Layer 9 of a small transformer language model trained on English Wikipedia (16 layers, counted from 0, width 96). Numbers have three digits each and are written without spaces.
A neuron adds its activation times its output weights to the MLP's output. To switch it off is to set its activation to zero at one token and run the rest of the model.

Output weights of the MLP neurons that the questions are about. A number n stands for (n - 500) times 0.0011.
n16: 432313348477523535567509606631561434392423458479555506596506574389455454494509650684579466287516459476690528459415467364471443605524532413501390453427329541456335470634440563482421515563486607649385431417502420497421542730521496521686432487352500547558576508557584451593819549473486596533
n25: 471473479320475592469406321508587560488534347606412535533661561523513576677506498654735510384598423536510405572342464336440545486453532543505536446681600647417448276545469299404603389335552539637465318488561484485452516565527677490541403360380562506459467715430584535716512475652540613521
n36: 471516691541357626475456634432644553454678457498573382446473479429494849470432432384413519709564453530476528468441438487580580459680510481428490511467499452478517534364358442327451345414860603604603371507545545599496477357536451511670603345630551546538444510478434511414378506564387525526
n56: 532508405418506600396458497530591450348528566498463479498530625419754616446494408510411419476524684522425504407448558554713534586510471526386564519739394351445446403619591530483577530605473491641499346480771401432593587661507358462404500574507454319442409619383571563449408433387512371538
n74: 338333513715659666561599659436441516529443523370455373636300479529553539400363640781488482401308464517524541455360359585261358574685707443622556522511507586527440505463597411535440557515541595686281353572530535382541630361348632476556489455554432535686459444369554434458462467567484525511
n100: 408455540408392484370418452635512354356333441626685456686624690584486600517674379533448473418372584734493577451640515384598393606580614452593525539389488525413574359446345518414517514453505634538260603554314503530375472336563520614604373538682597356402594583405495387458480604604524503456
n134: 474469528584557477378225527529550473534627664569508324555773332562495575381575396487701555600447385601440440396394302586484636389580400481395385413438538619481447436368655397477450614491491585551580278489549605628388514558299501295369361423469463425513524314318536470526417421503561551357
n171: 299580307653519577547522395474601524354450439538686436671640544561532573573417524600458614568439475645586470477182672506492506412426496609466470650609416383495723416592460600408502304599008305373413493514590435510421576492647349448508543659688627415627518336471629544622552491706577560435
n178: 381503407595498360521483600531570538656439521486506353476718706490492395358405533452374494594460434560528532568328523508564513500457523657688418696577627396527441550572537527538506546454029419589500443516458609467591548545715503414437653637443537561547421585610560479622405591588491445665
n191: 495423704500483323581468495410513663664432426556523613445193630479575646449691381466414567317506465485510654477258382534375545652344531748527551553639316583523529537608460358610594584517411366583491538409426400644612600570543479271470497714385697512402377538480448444583418714664605479636
n209: 469554627356519444605499556485491475660419438696469485586470692669534426655771380572613661543422696571560537471550336233630477465685446447637491433441712419584374467652379514326509510462139522686746536463513544489601489514523474428584289418358603552445419432551664377456538480375326643480
n222: 517695547577434440454295446539326557542463468488356361454222496465337486588565497419519656591497481385474351631511632330481606485357365397421610330547435559491441549574530411335552458609559449714529650406542460432522575355467414595505696437530470624437628536384394438404656601461315649426
n242: 476515378441635454477620468507388647522513474423670433421456621464477271508355586371354506288487569661534512615517422439466493464341512622416345532631609597579618524607571477377403553555474596239710454287518578477378479531352472422493461322557294498594502567468533593421489501634429512577
n254: 802579536397632579485520577542414430457428517303489620541645448555576469434523432351325648380391546541438363579482377638620456442587700522538482597557477692604463556591572579449500384500410510519527586766443497683452543336490562495652362494618493607637394229467456545469412463472516623278

Each question names a token from some text and the token that comes next. It shows the activations a of the neurons there, in the order above. A number n stands for (n - 500) times 0.0038.

Then comes g, the gradient of the next token's log-probability with respect to the MLP's output, scaled to length 1. A neuron's effect is roughly proportional to its activation times (output weights . g). A number n stands for (n - 500) times 0.00085.

" trade", then " and"
a: 493500384462504441530447484656536511610500
g: 599573395392426417636506483526477740522600621552492494725479507421637610506683487601495548258718412494404414561537530518602752511547523498599330540499706556405921599476427373730458484672573409549405700417450632482430380558485522225560417343554529486432494730213736311422410430427548455457
Switching off which neuron hurts the next token most? n191

"pit", then "hy"
a: 502507505635558513512505523476503348475500
g: 469632434663559353377669648608566248641388302531452538424679588391343446436409324533420442463387530471727402411564764419479668467368259378600428494618326718392508446413596427515370532519373604498191400707356478550441523534524483381536517523405339575422740475679458623474481176403461581455
Which neuron, switched off, raises the next token's probability most? n56

"fa", then "vor"
a: 517538487306506499491517518522442499525500
g: 512369535415607634508577630561481369707540572732383645388635734556214466407672674685620508534438478692569431480344429558612401342592492367567478421504333565481542443694598668562406307428645421673255627468368509229516455471640532563643539436427433420418409401687454481589557457838471339593
Switching off which neuron hurts the next token most? n56

" pre", then "ci"
a: 473523482568339537493524485501485450519503
g: 483628787386481231482628230465685410481685615521586579505434603666578549535343525615524507485521604492642853657363442349567697287596376662402527411417585355490466591524538471581429637525627365286589366488486584479625362310612439622393534500640480530463773669416539573575486457456295587653
Switching off which neuron hurts the next token most? n74

"s", then " are"
a: 504500501485497604661545439552615501502513
g: 497618423508470556449412168739455485318518333483520501478546327427521512631314668247450492593314327241564636410149638676401605554555523479548389613599535447588556432406690530361660507530537293567360540645641638374448344458525389510525535460489470619488359390728326497667485391532568548288
Switching off which neuron hurts the next token most? n171

" Port", then "age"
a: 472494473469526499497480498489412532509503
g: 576533427446634174410461566371489484512375678362437492549511699542528373597513453448529464311526471558524584346502532470601632605335316466606449430531350386271573540451445536749412568299352385410326714733488400430659510689424407482365447723476460614415372745432120504447423512546267531427
Switching off which neuron hurts the next token most? n36

" series", then " with"
a: 439491493502350465674469505495490489501517
g: 607492419343261488529382563429448449802600656363436598457464429477496561446483408482552555390514413574410436633503751369519454417798439359390600445434592286440396529246649573560281466629527494393537521528562494789399364386480542438582456651538817215587686617368393481629558295443351417576
Switching off which neuron hurts the next token most? n74

" Fra", then "me"
a: 497472350498483509530609516456445453546422
g: 551376488439499470661541584513811574465322579314573675545395409589549355501563626535404497547398460833415341652239331303349335546408553590601335519301480461502312558451463487478681559523513546510562757426536477478566483538602371375287631564553334538721497459520309401560487750319729427442
Switching off which neuron hurts the next token most? n36

"ol", then "ter"
a: 505478539482486516501439466498466496535507
g: 542455414554496473338511671422510459462824620399576499596499531546529448510403252470640589326348526682676344446604465233546469588824462362670360455648323431551434425500580441657681493396484329520695397564371477296507351351419524374410467341412643577381599594461318486596652377213420473585
Switching off which neuron hurts the next token most? n171

",", then " Win"
a: 484484508462474518496802523481550473508511
g: 473524430500652545427479631548506697425391425459600455501640583549509363671554703348826419619511492608493595397478320659497559515422650505482530434487723423481481383828476676381301663385531261520623348536441566274459397595303406377457454588534661398424285676471302411546645243680425537508
Switching off which neuron hurts the next token most? n171

"ter", then "ate"
a: 523512498472507510499531515564513531587468
g: 604603693465493595392575495560395491722838639679677527457362552524586522470315448381594521431590388444518466427550572556474551609419374591267452512444587572588654551411212653327808544550503414560743643592462469530395477531635547735622500516729276706715450324388471455682552404580457491484
Switching off which neuron hurts the next token most? n242

" ago", then " is"
a: 508505495455531541532512510494525499522278
g: 666496390455660522587514368745576469329391365486471489538541472672634542382636726374569496383463470416617558700396516617370448384616489401696584541539289514559617164389545464607599386427506418619515464439522468476492360544522278609519702528596635734367635741583420431814445378433715577286
Which neuron, switched off, raises the next token's probability most? n254

" Trade", then "s"
a: 499558399465472451525519541529582434473513
g: 349219618718560527406395369722417471669512612670335426256354533421554557539697502343486429519368584471366450504844432642476396348466422565540614360554521646325555549733588572331481573377370492567621512397774516490488397396247542528787669551550605541357437501344487475449456512615498473512
Which neuron, switched off, raises the next token's probability most? n222

" which", then " serve"
a: 552457518513484512717497460499474549416555
g: 474508198659424370555292488505276451461652432454302643352517469477421494571289440177536520561416576496460739493364274771407539601626423393552490478370420443295650463411511531472462442546493475351538457287347453455386420596640571370309562516367324441494503570518497456736647301740608526342
Switching off which neuron hurts the next token most? n134

" some", then " of"
a: 500514519473472576626487470521490499484460
g: 534707639360650384457403420706627533550781580742447389512590515490341466506575551557354647344533401635468632500663439529560552489433529324696568681365503557529678464288466514553445677476512476394423548439462692512346400527464077668330586435522586426325437742654290540501595625591543359513
Switching off which neuron hurts the next token most? n100

" included", then ":"
a: 472498517410535567507562510513612512473393
g: 413574554358387581600255663657525618545409478531500306631553458538278478416286455655515478691297566368525518520626651440380611386253449515493418872325442391496564648764394485617543458740489196488518471455602583538490600591413591352307576483645452507370512539587508651534585340511283493443
Switching off which neuron hurts the next token most? n254

"%", then " audience"
a: 497504584505480641529516505494418520505522
g: 519655499701470492325706498568528380447476454297506521504573593612417531344668488556655536668575455883579462378374337560549529637577442408719623459490393654543333465487399710530499539242579429632582402563272366645642691580422494413633626621438457301465316446469546421471556370322522292246
Switching off which neuron hurts the next token most? n100

" The", then " Uni"
a: 498514536500503507498510558497550504504277
g: 434459404655539342485573612396472348223468630496637364479455351366388425532380649553298439535347361410376750405507496505526748549510421631448520560535493570486601401292612349428319674633469334310253369471594272547611458352149544525454608469494411480325738553524392588592361494645570409502
Switching off which neuron hurts the next token most? n254

"han", then "k"
a: 471428498508462500567556498500517506500502
g: 362367400614560606538353451476524620412453655491336550404443644598468413410148568407557535494612484461685561536450506608559464378440223539564489462414679413643574443352502529386443772464425643601612501290321395402488289378433203499277527540500511396552462203553497529325664608512214587652
Switching off which neuron hurts the next token most? n25

"age", then " Lake"
a: 479583548501484529477540478439500461513523
g: 636479411762516643419560338408623492380438432402348496613541619516494508751529476368662379574552586408374482155422410417626530607457539562431334353719529283538362299571473525320735462464427617285535394551512421431460617712517246479401352467407360598600437554293458553704633333536520543689
Switching off which neuron hurts the next token most? n25

"ing", then ","
a: 522498496500498432489455479498568500532365
g: 370566587710514360490441583638607671489284706514483554803536403641442399615498409580662515560538345547382665469459565390426580506578465308172489582506530359534691483440347463490546528642451099393449635554542606534655473443737704489302423339532277310583493463645543481519494423553636402478
Switching off which neuron hurts the next token most? n254

"mo", then "tive"
a: 503489639494500488548485493489505463503538
g: 537589589367495368431516643432524471558634765632546410454489823563574550235459567638625556434773359402759644495667597427530528328454431497362443606454592459564396364556354540353544477468520566579755296485320407404582485268741583498516569519606315665438387329426316484417514541413571495748
Switching off which neuron hurts the next token most? n36